Layer 5 of a small transformer language model trained on English Wikipedia (8 layers, counted from 0, width 128).
A neuron adds its activation times its output weights to the MLP's output. To switch it off is to set its activation to zero at one token and run the rest of the model.
A neuron's activation on a vector x is SiLU(gate . x) times (in . x), where the dot is the dot product.

Input weights of the MLP neurons that the questions are about. A number n stands for n times 0.0044.
n33 gate: 6 36 -25 3 -50 30 -15 -20 32 46 3 -16 -3 -31 -63 -31 11 18 -21 17 -28 3 3 13 -4 -4 43 -26 -34 -38 -15 -11 -1 -7 4 -34 -13 -11 -35 12 37 -12 -5 -42 -7 3 5 18 -14 -27 13 -24 9 -3 30 21 -42 16 25 -38 -30 36 48 7 -32 37 -21 -23 -3 -47 -10 -51 -15 -36 -20 9 66 -11 11 24 -16 52 -8 2 11 0 14 -26 -8 6 -9 -19 -84 -2 23 -20 -3 -19 -2 45 15 -4 24 -5 17 15 80 48 48 31 4 -5 9 6 -19 32 -17 19 4 -64 30 57 -28 -61 7 -18 12 11
n75 gate: -49 28 -28 -27 -9 36 26 -61 -24 8 -26 34 26 -17 28 16 -1 56 9 -34 36 -8 -2 -15 16 10 -17 -47 -16 -2 5 -19 2 25 26 -28 54 15 -51 23 -13 13 9 18 22 4 -12 15 4 7 21 3 -35 -4 41 24 28 -16 -9 -39 -13 26 40 2 74 13 -24 -2 57 2 -19 45 5 38 -1 -6 -20 38 -24 -6 22 15 5 53 6 -9 9 -8 3 2 -25 -9 -36 7 -14 3 -5 26 -45 -13 6 6 1 -24 -2 -16 -14 -23 -11 -64 -53 32 42 4 -25 24 6 38 17 3 38 -4 -9 -25 -20 -3 4 7
n104 gate: -9 -29 -25 -15 50 -35 0 -31 -17 47 39 -68 -6 -13 40 -4 -3 -14 -5 38 1 46 7 -14 31 -50 -10 -1 0 24 0 -21 5 -2 -14 -4 9 55 13 -50 -30 2 -5 -45 65 -10 -41 -22 -79 49 55 29 5 -16 -31 -20 -10 12 38 19 -62 45 -25 -30 10 14 35 18 -3 12 -22 -15 -25 20 -44 18 48 -38 -40 34 -36 44 10 -4 30 43 20 -2 34 -25 -15 -29 -6 21 -5 11 -40 -76 4 9 50 29 95 12 70 30 41 52 -2 -13 22 7 -46 -15 4 3 -27 13 -24 -2 -39 82 -7 -4 -15 27 -50 9
n137 gate: -14 -28 -18 20 -37 -50 0 19 -21 59 38 4 24 26 11 -30 -19 -23 -35 -16 -19 -37 6 -26 0 21 -16 20 -16 6 -21 22 -29 21 23 -11 31 -11 31 -2 -15 36 -27 -15 5 -35 -59 9 -25 -54 -26 18 -19 1 23 20 -28 -39 -16 0 27 5 -18 -28 24 17 -8 -14 -9 12 22 0 -30 -18 -55 17 -2 39 -11 2 24 -26 4 18 -20 11 -6 3 75 -11 -29 14 12 15 -28 -37 18 10 -20 2 -58 13 13 51 75 5 6 -27 31 18 12 -37 -43 -17 -18 18 -18 12 0 -42 -39 22 -48 -10 -22 13 -20 -15
n169 gate: -38 40 10 28 31 -11 -8 3 10 25 34 4 -15 24 5 4 -10 39 1 -59 -13 31 -17 5 -14 -39 -16 -7 16 -3 32 -56 -7 -12 -32 2 27 28 -13 -39 -6 15 -13 -11 -21 67 -16 8 10 21 -16 -31 16 -38 -13 16 -14 -18 45 -13 -14 3 -8 -16 58 -58 -28 50 -25 15 -35 -19 -11 -4 -10 4 -43 -24 -25 5 10 -4 18 -12 -45 23 2 63 58 -16 -34 3 5 -31 -10 10 -82 -19 -20 35 19 -14 64 1 -10 30 15 -8 15 46 16 -25 26 -8 39 25 62 -26 15 -24 -24 32 40 27 36 -5 16 -7
n216 gate: -11 -7 -6 48 8 43 8 43 -8 25 -8 -26 -35 15 12 3 -22 -2 -18 -50 -43 -12 -6 -47 31 -30 2 15 -73 28 -2 -44 9 -2 6 58 -35 20 10 12 2 -12 33 -47 -3 30 10 6 11 -44 -43 -2 3 0 -3 7 -7 35 -3 45 1 -2 3 -19 -7 27 7 -20 -23 3 29 -16 14 23 -20 27 -28 -1 -43 11 -8 24 -4 -34 47 12 36 -10 14 11 19 1 -7 -27 33 -58 29 -15 -35 34 8 27 76 41 53 19 1 -22 34 -14 27 50 -54 52 21 72 -55 -22 -52 -35 23 -43 9 -5 -12 -49 39 -4
n33 in: -34 -29 -48 9 -9 39 32 28 -8 2 3 -14 6 -4 7 -19 -43 -44 4 2 -22 29 3 -23 -34 -7 13 33 -21 -25 -49 -22 17 12 14 -7 4 -21 -50 24 -31 23 12 13 -25 -29 -15 -23 18 19 9 -38 -57 4 44 30 -11 15 -11 11 -28 -18 -7 0 -38 -11 42 -17 1 1 9 37 14 -8 -6 45 -11 19 -13 -17 14 -2 48 -14 -11 37 -1 23 2 31 -13 -1 18 -1 -9 -7 -13 15 -6 17 32 -26 24 -1 8 -5 16 -23 -15 38 -31 35 -31 5 15 -21 36 28 51 33 24 -4 2 -41 -22 -20 14 11
n75 in: -32 -3 2 39 36 -21 -26 19 -9 19 -35 10 -6 -18 -15 22 22 8 2 -11 24 -10 -7 5 -20 -7 6 20 -20 17 -38 -28 -27 7 -21 -22 16 2 -57 -59 8 -13 -35 11 -34 -31 -8 38 -1 16 -13 22 -25 1 7 -38 26 -3 5 18 24 43 -3 -13 0 11 -20 1 9 4 -25 12 -3 -7 -60 11 18 -16 15 -59 -37 -47 -14 55 -7 -7 3 18 21 39 6 -18 4 -22 -23 -13 -22 40 -7 3 8 -4 3 23 21 -16 -13 -50 29 -8 13 3 -1 -35 10 3 4 14 -1 15 -41 17 -22 9 2 37 -15 3
n104 in: 24 -5 0 -13 17 -28 -37 23 -4 -41 35 53 -9 -1 19 13 39 28 4 41 -14 -10 -2 -7 10 -30 17 10 -4 -8 38 32 -3 -19 3 40 13 15 -30 -24 37 41 2 -6 -7 -13 -10 4 -20 -35 -9 -19 -15 -37 15 35 -6 2 2 -29 -11 -2 26 15 -20 3 38 66 -20 -33 -11 -10 -34 -37 -6 -34 33 -5 29 -10 23 20 -14 11 0 3 11 1 29 -21 -80 33 15 39 -13 24 7 -67 -23 18 21 -5 33 -22 -31 -9 -20 -9 36 1 14 15 -8 -51 19 -22 -2 13 45 -17 5 -12 35 6 1 -23 47 0
n137 in: -8 -30 8 -23 -18 12 -2 19 -22 -5 -1 -20 15 -11 48 37 -11 20 64 28 31 -24 -12 7 4 -13 -30 6 12 8 5 -6 23 -48 5 11 -41 -35 30 -15 -34 -31 22 26 -46 15 50 3 2 -16 -1 6 -11 -1 1 39 -4 -24 17 12 10 26 -17 -27 20 -4 -7 15 30 -12 23 -12 16 37 -34 -33 -17 13 -19 -9 0 -4 -4 3 -11 -24 4 -5 -7 -29 35 2 13 -11 -47 55 -14 1 12 -27 8 29 15 -26 47 30 49 18 -46 1 -52 -33 11 3 18 13 -18 -4 -7 -9 9 10 -37 5 65 -4 42 -17
n169 in: 22 -23 32 -11 11 18 3 -25 21 19 -11 9 1 23 22 36 -8 0 19 18 2 43 -65 -24 -27 -37 17 14 -5 45 13 -58 2 -38 -45 -1 -44 -16 -19 -31 -18 50 -2 42 11 8 16 6 4 -27 9 -37 -24 -1 -9 38 10 6 24 54 17 30 -22 13 -2 -23 -18 17 -2 -12 -8 0 -28 44 28 37 -17 2 30 13 45 -5 10 -16 -21 -16 -2 -12 22 2 1 -13 -57 -35 42 -21 -37 29 2 -7 -24 -24 -11 -22 16 24 61 1 -6 37 20 -4 8 -8 -28 1 8 5 1 16 31 13 -27 -21 28 1 -25 -30
n216 in: 32 29 -22 -2 1 -29 -3 23 -12 1 -11 -71 4 26 18 -10 5 1 -38 11 -48 -28 12 4 22 3 10 22 -10 -13 -56 14 21 -22 45 21 -19 2 -13 5 -26 -19 -17 -36 -12 -40 -3 -1 -4 2 9 -11 8 -5 -12 0 33 37 7 -23 7 -1 -21 4 15 -6 25 -42 10 -6 -15 1 14 -25 -17 -31 -9 -2 16 -27 -28 -3 -5 -30 -4 -17 5 65 2 -15 5 23 -31 -18 46 23 31 34 -18 -15 6 26 -12 -38 14 32 64 10 -23 2 -32 12 64 43 44 44 2 69 -8 -10 21 1 -44 -28 23 -36 11 2

Output weights of the MLP neurons that the questions are about. A number n stands for n times 0.0037.
n33: 16 5 -6 13 28 -8 40 -21 2 44 -15 -25 22 3 3 -13 13 65 -4 -28 -5 33 -27 -17 42 -5 27 12 -33 -1 -4 -31 -7 -47 6 -78 -17 -51 15 10 7 -2 -30 44 1 4 -4 28 -38 27 -14 -25 -34 -34 62 -23 -2 -12 4 -17 -38 -14 -2 -29 -61 -19 57 -5 -19 -1 -22 13 -3 -9 -22 5 14 9 7 32 -24 38 -4 -10 21 0 19 -21 17 -49 0 -16 -63 8 8 7 -10 -6 -12 27 10 -17 42 -28 55 -41 -3 23 -3 7 -48 -2 42 9 -22 11 29 -13 -16 15 32 31 -17 -39 -22 51 12 -20
n75: 40 -1 20 17 30 -14 -27 -12 -53 -55 -52 15 -11 -13 17 3 9 -20 -32 50 -35 16 4 34 6 1 -15 15 0 6 -1 -15 26 -8 9 -6 -15 -4 27 27 19 -12 -14 -29 48 20 -29 -12 -46 -25 -17 -13 28 56 30 18 -1 -41 -32 -3 -34 -29 -14 -21 -54 11 55 -8 -18 21 26 16 8 21 -13 -28 -37 -4 -20 17 -22 10 28 3 1 36 -1 -30 27 -19 15 44 42 13 5 42 -62 45 -14 -3 -19 1 -34 -17 -23 -16 15 -23 27 15 -15 -20 -4 -13 -20 0 -45 28 -41 35 -17 11 -35 2 -22 -10 15 -26
n104: 2 3 -19 -12 1 57 -5 21 14 27 -28 8 38 21 -4 -7 -27 -9 2 -14 51 -3 29 -13 18 -41 -19 51 -53 5 11 21 -4 17 -50 -45 38 7 32 -38 -13 -8 -16 3 14 20 -9 15 22 16 10 -21 0 -15 -24 -12 -11 26 19 38 -62 -2 26 -38 -35 71 9 -64 -13 16 -24 32 3 -7 -7 12 23 16 -46 -25 -16 1 9 19 -39 30 -8 27 -14 -9 13 48 12 -21 -24 29 65 56 38 -12 -39 -27 -11 3 -12 9 -52 -1 -25 26 -35 31 -17 1 55 14 -9 -23 -22 -26 9 -68 -21 10 -16 -4 -13 -34
n137: 9 6 -28 -22 23 1 -18 -25 21 -25 -9 -11 -20 -24 -59 27 -1 36 -14 -15 -32 17 -19 -3 -4 34 27 -34 -19 -46 -1 40 22 -40 41 -17 -2 12 -22 -36 -18 12 8 13 -37 13 -31 46 -9 31 -15 -12 -25 -12 4 56 -18 -20 -2 -58 -50 41 17 8 22 -11 -16 20 -42 19 -44 9 -15 -10 -66 -24 -19 12 -16 11 9 -30 -30 2 -51 50 6 -8 21 -12 -47 -29 -9 -4 6 0 -43 -20 23 -6 17 -55 -28 14 13 -25 -24 -51 -6 -17 -49 59 -4 36 2 -4 15 -13 -5 24 4 34 -13 -29 -13 -11 35 62
n169: 6 -15 30 12 53 -10 13 13 35 12 -9 30 3 -18 8 -44 34 27 -48 -7 10 25 13 34 -8 57 36 11 1 -51 -49 12 -7 46 65 -14 -24 -1 41 -3 -37 -25 29 -13 11 -11 17 18 -4 -11 3 -7 -10 15 -15 -46 21 11 9 -20 16 29 -26 -12 -34 0 3 -6 25 -41 12 6 28 -25 -86 -13 -14 -10 -34 -32 -2 -21 -21 -45 49 -5 -23 -25 -6 17 -15 52 34 -25 76 28 11 12 -23 -12 -44 -14 -10 -5 26 -45 7 19 17 22 -29 46 11 -13 0 -50 20 12 -45 29 8 33 32 -12 -11 42 0 48
n216: 18 -3 19 4 -18 -16 16 -15 74 9 -14 -25 26 19 56 -12 10 26 36 -12 -38 23 20 -15 13 -5 1 -28 -94 -43 9 32 31 24 28 41 22 -1 10 9 35 -1 -49 -10 -8 -48 -19 -6 3 -14 -31 -29 -2 37 7 -29 -47 21 46 -40 23 8 20 -4 -37 -18 -19 -5 -11 32 30 -24 4 -2 -14 -13 11 12 -28 -18 2 1 1 -3 -6 26 -21 0 -4 15 34 33 -40 7 2 -6 -29 29 -10 7 -26 35 2 23 7 14 -54 -20 -6 -5 16 -31 -3 20 50 83 23 60 -39 -23 32 -36 -24 -72 -12 -20 -25 -4

Each question names a token from some text and the token that comes next. It shows the vector x that enters the MLP there. A number n stands for n times 0.034.

Then comes g, the gradient of the next token's log-probability with respect to the MLP's output, scaled to length 1. A neuron's effect is roughly proportional to its activation times (output weights . g). A number n stands for n times 0.0035.

" f", then "la"
x: 1 -17 32 -38 3 19 19 -5 14 -18 -40 5 14 2 5 3 25 -27 -26 -16 -16 -18 41 14 26 -8 19 26 53 -4 1 21 -42 -4 -7 -6 16 -9 -29 7 -9 -16 -14 -9 4 -30 26 -4 -4 -14 -15 7 -12 4 -42 9 30 6 8 4 7 -9 0 1 4 -15 3 12 0 -12 -25 -12 -20 -33 24 -7 26 -46 10 8 -23 5 3 -13 -2 -29 37 5 3 -16 -27 -6 -1 18 -3 -11 21 -15 3 -26 6 10 57 -18 -23 -14 -1 -32 -22 -42 -13 -21 1 -13 -21 11 14 39 -2 14 5 -12 11 -1 -38 -12 -17 11
g: -2 -8 39 -15 29 48 -36 -29 12 -13 8 54 24 12 3 -16 -30 -28 -19 -1 18 -9 33 9 -37 2 15 -18 10 -10 10 -24 19 3 43 46 30 41 -5 -5 -15 -10 48 -16 -4 -17 7 18 1 -39 49 21 2 4 -51 -19 -29 42 -12 9 -8 17 -34 -14 -26 -11 40 -21 -20 21 2 1 9 18 -50 28 18 -5 -14 -21 -8 10 30 13 8 21 -53 -12 40 -16 41 10 11 46 21 1 -3 6 -46 20 29 -14 2 23 12 -49 -50 16 50 -33 -13 -9 -46 -6 -27 18 -20 1 2 -9 57 0 12 6 32 -6 2 29
Which neuron, switched off, lowers the next token's probability most? n169

"no", then " and"
x: -9 -12 14 -10 -5 -2 24 15 -4 -21 9 3 -5 23 53 24 4 26 -24 10 17 27 10 -8 0 45 -12 5 57 44 -3 -16 7 -1 9 0 3 15 18 -12 2 -21 -30 28 -1 -13 1 15 9 -11 32 -6 4 8 17 -44 21 -3 5 37 -2 -17 -17 -8 -15 13 -19 3 0 -2 44 4 -14 36 7 -10 8 -20 20 -21 -5 1 -14 -1 -26 -32 -4 -15 -12 53 24 28 3 -4 6 28 -16 11 -18 45 -32 -12 7 18 -13 -12 -21 -37 24 19 21 -35 -10 -21 -4 43 -7 -43 25 -11 -3 20 16 -2 20 -3 10 7
g: -20 7 36 1 -1 -37 11 -9 67 2 -28 11 8 -26 -57 32 26 -28 -11 -27 37 -1 14 -21 -14 6 -28 6 42 3 -6 39 0 -13 -15 -41 -5 -22 12 -21 -22 5 -34 5 0 6 19 30 -11 -57 5 -24 25 51 20 -52 7 27 4 13 -3 -9 -7 6 -11 -14 -28 -22 -3 -41 24 12 11 -25 15 -46 -51 -32 -1 13 -40 9 -44 36 2 -28 -30 6 63 -14 3 33 37 53 -20 -3 -16 -31 21 -36 -2 8 -19 -9 -13 10 4 -8 -39 8 -23 -32 -9 -17 -4 -28 -27 -10 18 2 46 -23 -19 -5 -29 -21 -6 19
Which neuron, switched off, raises the next token's probability most? n75

"l", then "í"
x: -31 -5 27 -20 21 -13 -17 21 9 -18 19 39 -7 -15 44 19 1 -3 27 31 -16 16 17 21 10 12 30 9 35 15 12 -23 14 23 28 10 -14 -1 -12 24 27 -3 -5 6 -23 1 22 -6 1 -41 0 -1 4 -27 26 -22 3 -23 11 -15 -12 -5 -2 -14 -29 -7 -46 36 -7 5 31 -26 -25 17 38 -9 -4 16 8 -52 16 26 -12 50 3 -31 -2 -42 -4 16 -33 -28 38 6 -9 52 17 20 -7 5 2 -28 1 29 -17 10 -26 -24 46 -61 45 61 -20 3 -13 18 -7 -8 -1 -8 14 -34 41 12 -1 29 15 0
g: -52 3 -51 0 -18 -21 -23 -15 -14 52 18 -2 -11 -34 22 39 -13 13 3 48 -36 -14 1 13 -49 -27 -36 -7 2 10 -15 -1 40 4 15 4 16 -10 -10 -6 -71 10 -67 -49 14 40 -12 -42 12 -5 -40 5 9 5 -24 -35 15 14 -4 -11 -40 32 -3 12 15 27 -15 -12 8 -47 -12 -28 -18 8 -26 -23 30 38 -2 16 16 3 3 -23 17 36 16 -28 -1 28 -44 -48 41 -20 -6 -20 -7 -27 -19 32 4 9 -5 21 -24 -19 -21 -7 -36 -5 -8 -18 -8 -26 14 -27 -25 -17 12 -21 -13 15 -32 32 13 38 32 -19
Which neuron, switched off, lowers the next token's probability most? n216

"ud", then "ent"
x: -4 -12 19 -11 -7 -5 18 56 7 24 -19 -14 10 -8 44 1 18 -1 18 11 55 -13 7 58 -6 -7 -13 17 43 -4 12 33 3 32 4 -11 -13 -12 -12 -6 22 25 11 10 16 -12 -7 45 -12 -20 9 8 35 20 21 -14 -5 -11 10 -19 -16 -4 -25 14 -11 -1 -18 2 47 -20 31 19 6 -33 4 -33 12 25 -29 -47 20 4 -13 -1 -6 19 13 -19 10 52 -28 32 -40 40 -17 15 -22 -6 -12 2 0 -48 7 3 -2 -26 -31 -19 56 11 42 -14 11 -22 -33 10 20 -21 0 -17 -2 -30 -32 14 -15 19 -2 23
g: -14 -19 0 -6 -62 7 -12 12 4 29 -11 -9 41 51 -12 12 12 3 12 -38 13 1 -17 23 54 22 15 -5 -33 -33 -12 -43 37 -10 39 0 -3 15 -2 -25 -42 5 46 27 8 24 21 42 -8 5 38 -10 -9 -35 -6 -22 -6 -31 -33 4 38 21 -28 -13 17 15 -23 29 9 9 -4 20 -20 -18 -54 22 -19 13 12 0 -14 -16 -9 35 64 1 13 -45 -19 5 -11 10 -15 -6 29 22 33 24 36 -3 46 16 -6 -21 8 -4 -37 65 -34 -26 -1 -2 21 -9 -29 -1 22 14 -53 -12 41 21 -8 -25 -11 -14 45 6
Which neuron, switched off, raises the next token's probability most? n75

"ci", then "et"
x: -6 -37 17 -24 5 -30 6 1 13 3 52 -17 22 1 44 5 -18 -17 -8 -3 -17 35 -33 20 16 -9 16 19 33 -17 -34 -10 42 -20 43 21 4 9 -17 23 -26 19 19 22 0 13 1 -12 12 -33 -10 -11 -1 -18 20 -17 1 31 -10 -34 -6 31 -47 -36 49 -2 -13 -17 -18 -9 22 32 8 6 -10 -23 2 22 -7 -8 -9 6 -39 26 -21 -13 6 -30 -30 -24 -33 -7 30 -14 18 70 -22 3 2 -1 -28 -16 -30 -51 -70 -1 -44 -23 -18 1 32 45 23 -25 -1 -2 22 7 39 5 44 -10 -19 7 10 -12 -14 -4
g: -15 -27 12 15 -41 -4 22 -28 -1 -13 37 8 9 22 9 -11 71 -40 1 3 8 -3 -27 0 0 -9 4 16 8 -8 20 -29 -14 1 -20 -1 14 18 18 -30 48 -34 -30 -17 -10 -54 49 20 -53 20 13 14 7 -52 8 11 -17 24 52 -12 29 -7 -10 42 8 -39 -44 13 -7 8 14 25 45 1 -7 45 -19 29 -31 -21 19 24 12 41 -11 -17 -33 37 -42 -16 38 20 -11 -13 3 -25 -23 -13 -7 34 -6 -34 30 5 14 36 2 10 8 -2 47 -15 -32 31 -29 28 17 -19 39 -9 -22 19 12 32 5 23 8 -41
Which neuron, switched off, lowers the next token's probability most? n75

" C", then "F"
x: -14 3 21 -50 2 7 4 10 16 -20 8 8 -10 17 -36 -8 -7 -27 24 6 8 -8 3 8 51 29 16 15 49 9 -8 23 -28 11 14 4 -22 -11 0 11 -8 -2 -5 -9 16 -29 -4 2 -16 -4 -8 30 -28 34 -3 -6 33 11 3 -3 0 -9 14 -28 -25 -37 6 -5 4 0 -28 18 -1 -29 -19 -25 4 -14 24 13 -21 -19 19 -18 6 4 15 38 -10 -42 2 -13 6 35 14 33 31 7 11 -31 -9 18 0 -6 -21 -28 -19 45 -7 -37 1 3 -6 -11 12 -39 -18 42 30 21 5 38 22 32 -28 13 -10 29
g: -17 13 -20 -17 -2 2 -25 -6 26 14 10 -15 -16 31 -52 37 7 21 -28 1 0 43 -9 -15 -59 23 43 1 16 13 39 14 36 -33 -5 -15 15 -2 10 3 -38 37 -43 -12 35 12 26 -29 8 28 20 23 -15 3 24 8 6 -29 32 45 47 -25 57 5 -37 -22 -20 -19 -59 50 17 39 -1 -12 -17 7 23 -25 7 -26 35 -9 -32 -22 -2 -13 -27 9 47 -26 4 -59 50 5 22 -4 -1 -32 22 -19 -4 -17 -24 -17 -15 -2 -15 24 10 17 -17 2 -6 33 -8 20 17 -15 1 -4 -16 -31 -60 5 22 -10 7 -14
Which neuron, switched off, raises the next token's probability most? n169

"s", then "'"
x: -17 -31 8 -5 3 14 7 -17 44 -18 -14 14 10 13 40 -3 -41 -94 38 12 -8 -14 3 25 2 14 -14 -13 44 -17 17 26 0 15 5 -12 -12 3 28 21 -16 -13 6 -1 -15 -40 -4 -3 6 -14 -7 -17 -4 15 6 10 4 -29 -12 -16 25 -23 -36 -47 18 -10 15 -10 7 26 13 -6 -18 5 1 7 -8 9 -10 -34 -11 1 8 -8 -14 -34 -7 -33 10 3 -25 12 -7 22 -34 -19 -13 13 11 11 13 -19 -27 12 -5 1 -22 -15 8 13 -9 -29 -21 3 -12 -16 -31 -18 16 27 -11 -1 3 -19 12 7 -28 -41
g: 29 -17 -1 41 13 -28 22 11 -30 -47 -39 -48 9 36 -19 -44 -19 -16 -12 14 1 56 25 5 -2 15 1 -46 -8 20 -28 10 -6 6 21 -24 -22 -6 4 -39 -55 9 -23 36 20 26 -2 30 20 -3 -13 0 15 7 14 -4 14 -15 25 -18 12 1 9 24 -15 1 -18 18 -2 -25 8 4 -57 1 -11 -8 -39 -7 13 -21 9 -26 -55 -11 -15 -30 44 -15 -1 29 -37 -24 -15 -12 -24 13 38 -29 -23 7 -4 -17 -35 28 50 -41 30 -24 -6 -11 -9 71 -42 -17 -20 10 22 -40 36 13 0 41 10 45 -13 -12 8 -10
Which neuron, switched off, lowers the next token's probability most? n137

"s", then " well"
x: -19 3 22 18 12 29 -20 3 10 -37 -13 6 18 -8 15 -1 -2 -79 6 17 -38 -6 11 1 6 -28 23 14 40 20 0 -3 13 -3 -4 -27 -21 20 36 4 -41 -17 -4 -20 -11 39 23 22 14 42 4 -11 11 3 6 -24 -6 2 -5 -34 15 -22 -5 -40 7 -31 15 -7 -12 18 -19 3 -4 33 -4 -37 -23 7 25 27 -23 17 28 3 8 8 24 -24 -5 -46 3 -7 9 19 15 26 -9 -12 -6 -4 7 -20 -48 26 1 25 -13 -11 11 -25 2 35 5 33 -16 21 -28 -11 -35 44 -18 -6 25 -12 39 -14 -27 -27
g: -10 49 -4 61 38 -40 -7 -16 -2 44 9 8 17 24 2 7 -25 -8 -24 17 -18 -20 23 -20 37 -9 -14 9 -25 -2 20 -13 16 11 -25 -18 20 -13 27 26 22 -22 -17 -68 8 -21 19 22 -12 -2 -45 33 -24 -10 -25 71 -5 15 4 30 -3 21 28 32 -1 10 -17 8 -49 9 13 -12 -12 20 -1 4 27 6 33 22 15 56 -12 -13 -5 15 -3 -10 -18 -2 6 1 -6 -12 -27 4 3 11 3 35 26 -15 28 49 -25 25 22 -28 8 30 22 0 6 -9 53 -15 -20 -26 9 -11 29 29 12 -20 -34 -54 -39 -79
Which neuron, switched off, raises the next token's probability most? n104

"s", then " as"
x: 10 1 21 16 6 13 -15 -57 37 -26 -15 21 16 12 18 -11 -12 -68 36 -1 7 -16 23 -4 -6 4 -13 12 52 -19 10 12 -21 3 7 -27 -11 9 44 0 -16 -5 0 -4 -21 -11 -11 -29 -5 -17 15 -20 5 3 17 19 14 -13 4 4 14 -27 -17 -22 11 -31 12 -16 16 13 5 4 14 26 -12 -14 -9 4 5 3 -2 -27 1 8 -18 -21 10 -7 16 -26 0 -21 -8 2 -28 -34 -26 6 13 -3 -6 -4 -41 11 -5 -5 -16 -12 -13 -20 -2 -58 1 26 12 -7 -6 -34 0 13 -12 -5 33 2 9 -17 -31 -4
g: -15 -21 0 -23 27 46 -27 37 18 4 -31 -19 13 -11 16 2 -38 0 -78 -31 0 -31 47 -6 35 -46 3 24 -22 32 -26 37 24 0 7 -41 9 -31 -15 6 -20 8 69 44 13 -11 12 19 8 43 20 27 16 12 30 27 -20 -18 -38 -45 -1 7 -18 20 -6 -14 -30 -2 -22 12 -38 13 45 8 -5 35 -22 28 -11 -10 -10 -1 -5 9 -37 -11 -17 2 -20 65 -5 23 4 31 8 30 -17 6 14 -14 -12 -12 17 -7 4 19 -57 -7 -9 9 -11 -21 -9 12 8 11 -51 -5 16 32 -58 36 -13 -4 -2 -3 -16 2
Which neuron, switched off, lowers the next token's probability most? n104

"gue", then "s"
x: 52 18 14 -41 4 -3 -15 -45 42 -7 -26 23 -4 -21 5 14 -10 22 25 9 11 11 -8 0 22 32 17 -6 40 9 -8 20 -58 37 -8 34 11 -20 13 -25 -20 -43 -31 -2 25 9 -24 -17 -12 -5 4 -16 31 19 3 -15 -2 4 19 31 -5 -20 3 -15 -20 -12 -4 13 2 -41 -11 19 1 36 -21 -2 -26 -5 -19 -31 -5 -23 -14 -1 -25 3 2 19 -1 14 33 -8 -19 -6 -10 0 -18 11 -13 6 -10 -6 -41 -12 -10 11 -27 -56 -10 9 -19 -39 4 32 -11 -17 -11 5 60 6 14 22 -17 22 4 -2 19 30
g: 15 37 6 7 6 -36 -13 -32 10 -3 -21 22 -36 34 1 -1 51 9 5 -10 -9 -35 -31 -12 41 12 -20 13 -1 4 -33 37 -1 -2 13 -16 -3 -22 -20 -14 -10 -39 29 -5 10 -12 -2 0 -12 15 34 -24 -4 -27 -4 0 -11 56 15 -33 -15 -20 -12 -25 1 51 30 27 -1 -30 6 -4 16 -62 -5 65 -16 17 -4 44 -27 52 -8 14 -1 7 -30 -34 -11 -31 -3 22 24 -35 -13 -36 -5 40 -34 12 -13 9 -11 -20 -66 1 33 23 -21 40 -4 -5 5 7 39 59 -3 -5 -21 9 19 -33 -29 63 21 -3 4 -7
Which neuron, switched off, lowers the next token's probability most? n104

"s", then "ult"
x: 42 24 12 29 -6 21 12 -8 39 23 -46 3 29 13 9 -6 -19 -80 41 9 -6 11 18 10 8 -3 7 -24 28 -39 1 -8 2 -1 15 -10 -32 8 36 34 18 -7 -8 -7 -33 4 8 29 -3 5 26 -3 17 24 22 -1 -7 -11 25 -3 26 28 -30 -49 10 -9 -4 -14 -16 18 7 27 -9 -4 -17 -1 -21 -8 -21 -16 -54 28 7 -16 19 -22 14 -20 2 38 6 36 -23 -21 -6 3 -5 -21 15 31 7 -11 18 2 20 21 -22 -1 68 -27 -23 -9 -17 20 -21 7 -19 10 -1 20 -28 35 -13 19 14 7 -32 -44
g: -5 20 -60 5 19 -14 -14 7 9 11 -24 42 -3 23 17 13 29 -21 5 -35 5 36 11 36 -14 -3 -24 -1 23 -3 12 -46 -6 1 -3 16 -23 7 0 30 -16 -51 -7 3 -3 5 6 25 19 -41 16 5 -25 -36 22 -45 -11 1 -50 22 21 2 -12 11 31 29 3 0 -20 -60 46 18 -21 10 -6 2 13 -37 -25 5 -17 -34 -53 -40 16 0 17 -4 -6 1 3 -73 29 19 -1 15 9 -16 7 -7 -14 58 -2 51 -22 7 17 20 -33 12 3 11 5 -27 -28 35 -41 -15 45 -34 -3 2 -9 53 -13 26 -23 50
Which neuron, switched off, raises the next token's probability most? n137

"der", then "gra"
x: -6 26 14 -50 5 -57 25 2 49 23 -22 -24 9 -19 5 -13 -3 -27 5 -19 12 32 24 -40 21 1 19 5 34 -8 5 13 -8 34 -18 -8 2 7 -7 -16 -9 -17 -15 6 22 41 8 1 -23 36 34 -22 -11 22 0 -34 -2 40 4 21 -12 11 5 51 -5 13 -37 12 -14 -29 -18 19 -8 7 -17 -15 -43 -13 -32 27 6 28 -9 12 15 14 22 -5 14 32 18 -10 20 34 39 -30 10 14 5 -11 11 3 -17 -28 -8 -8 -15 17 -2 -24 -19 -26 17 7 -14 26 -4 19 -42 15 27 16 -16 -20 18 26 -24 -29
g: 1 -57 -24 -15 -4 -47 -1 27 -13 -10 9 49 23 56 -13 10 21 -29 17 -13 -13 27 12 9 -7 26 51 33 4 4 -46 -29 -33 51 10 -31 18 0 -13 24 -19 25 19 -13 -2 15 -9 5 -10 4 21 -28 14 -4 -31 -58 -5 -6 30 -46 -1 23 -29 -31 -60 -3 -20 19 26 -5 24 -25 -14 31 21 -9 37 -21 -1 20 -8 -23 19 -26 10 28 -10 28 24 9 13 -25 -13 -48 -22 -8 20 -11 -34 -12 30 -1 -1 37 -37 -16 24 -15 13 25 -58 -43 -19 6 -27 38 -7 31 7 12 -28 -10 -4 52 11 -9 24 -12
Which neuron, switched off, lowers the next token's probability most? n104

"o", then " return"
x: 2 -46 4 6 -12 -13 15 -33 16 -6 5 57 -1 5 45 17 -35 -8 -10 -11 7 8 -4 -13 -7 28 12 10 55 35 34 11 1 29 20 9 8 -22 11 -16 -19 4 -9 47 0 12 -2 3 1 -21 15 2 3 5 -16 8 6 -18 -19 43 -12 -17 -2 -14 22 -35 -3 7 -26 -15 15 5 27 15 -40 -31 21 -18 -3 -9 -18 -13 -35 -19 -36 -32 -4 -11 -6 -2 33 20 -17 43 -10 -26 -24 50 -4 -5 -33 -5 -38 13 -4 -36 0 -12 -29 -3 51 -2 -52 -5 -4 5 0 -16 -5 -17 -7 20 -12 -11 21 -10 10 14
g: -35 4 -28 27 3 -6 34 10 -6 -26 20 -45 20 3 9 -12 -5 -10 4 47 33 -13 -28 12 25 -14 -36 11 -21 -1 -12 7 -16 25 1 36 -21 -25 -13 16 -30 0 -26 -8 -7 -4 17 -17 -23 -24 -22 10 24 32 38 -8 -8 19 -22 -9 22 -29 26 64 1 -25 -14 19 -6 -25 -39 54 -51 43 -15 3 -7 5 17 41 -22 -24 -71 -9 14 2 -2 6 17 18 -2 -11 -20 1 45 10 34 -24 -6 -23 -16 -6 8 33 35 -59 36 -11 5 19 -26 37 6 36 2 -33 -28 -11 -54 -3 5 4 25 80 18 10 -12 -3
Which neuron, switched off, raises the next token's probability most? n216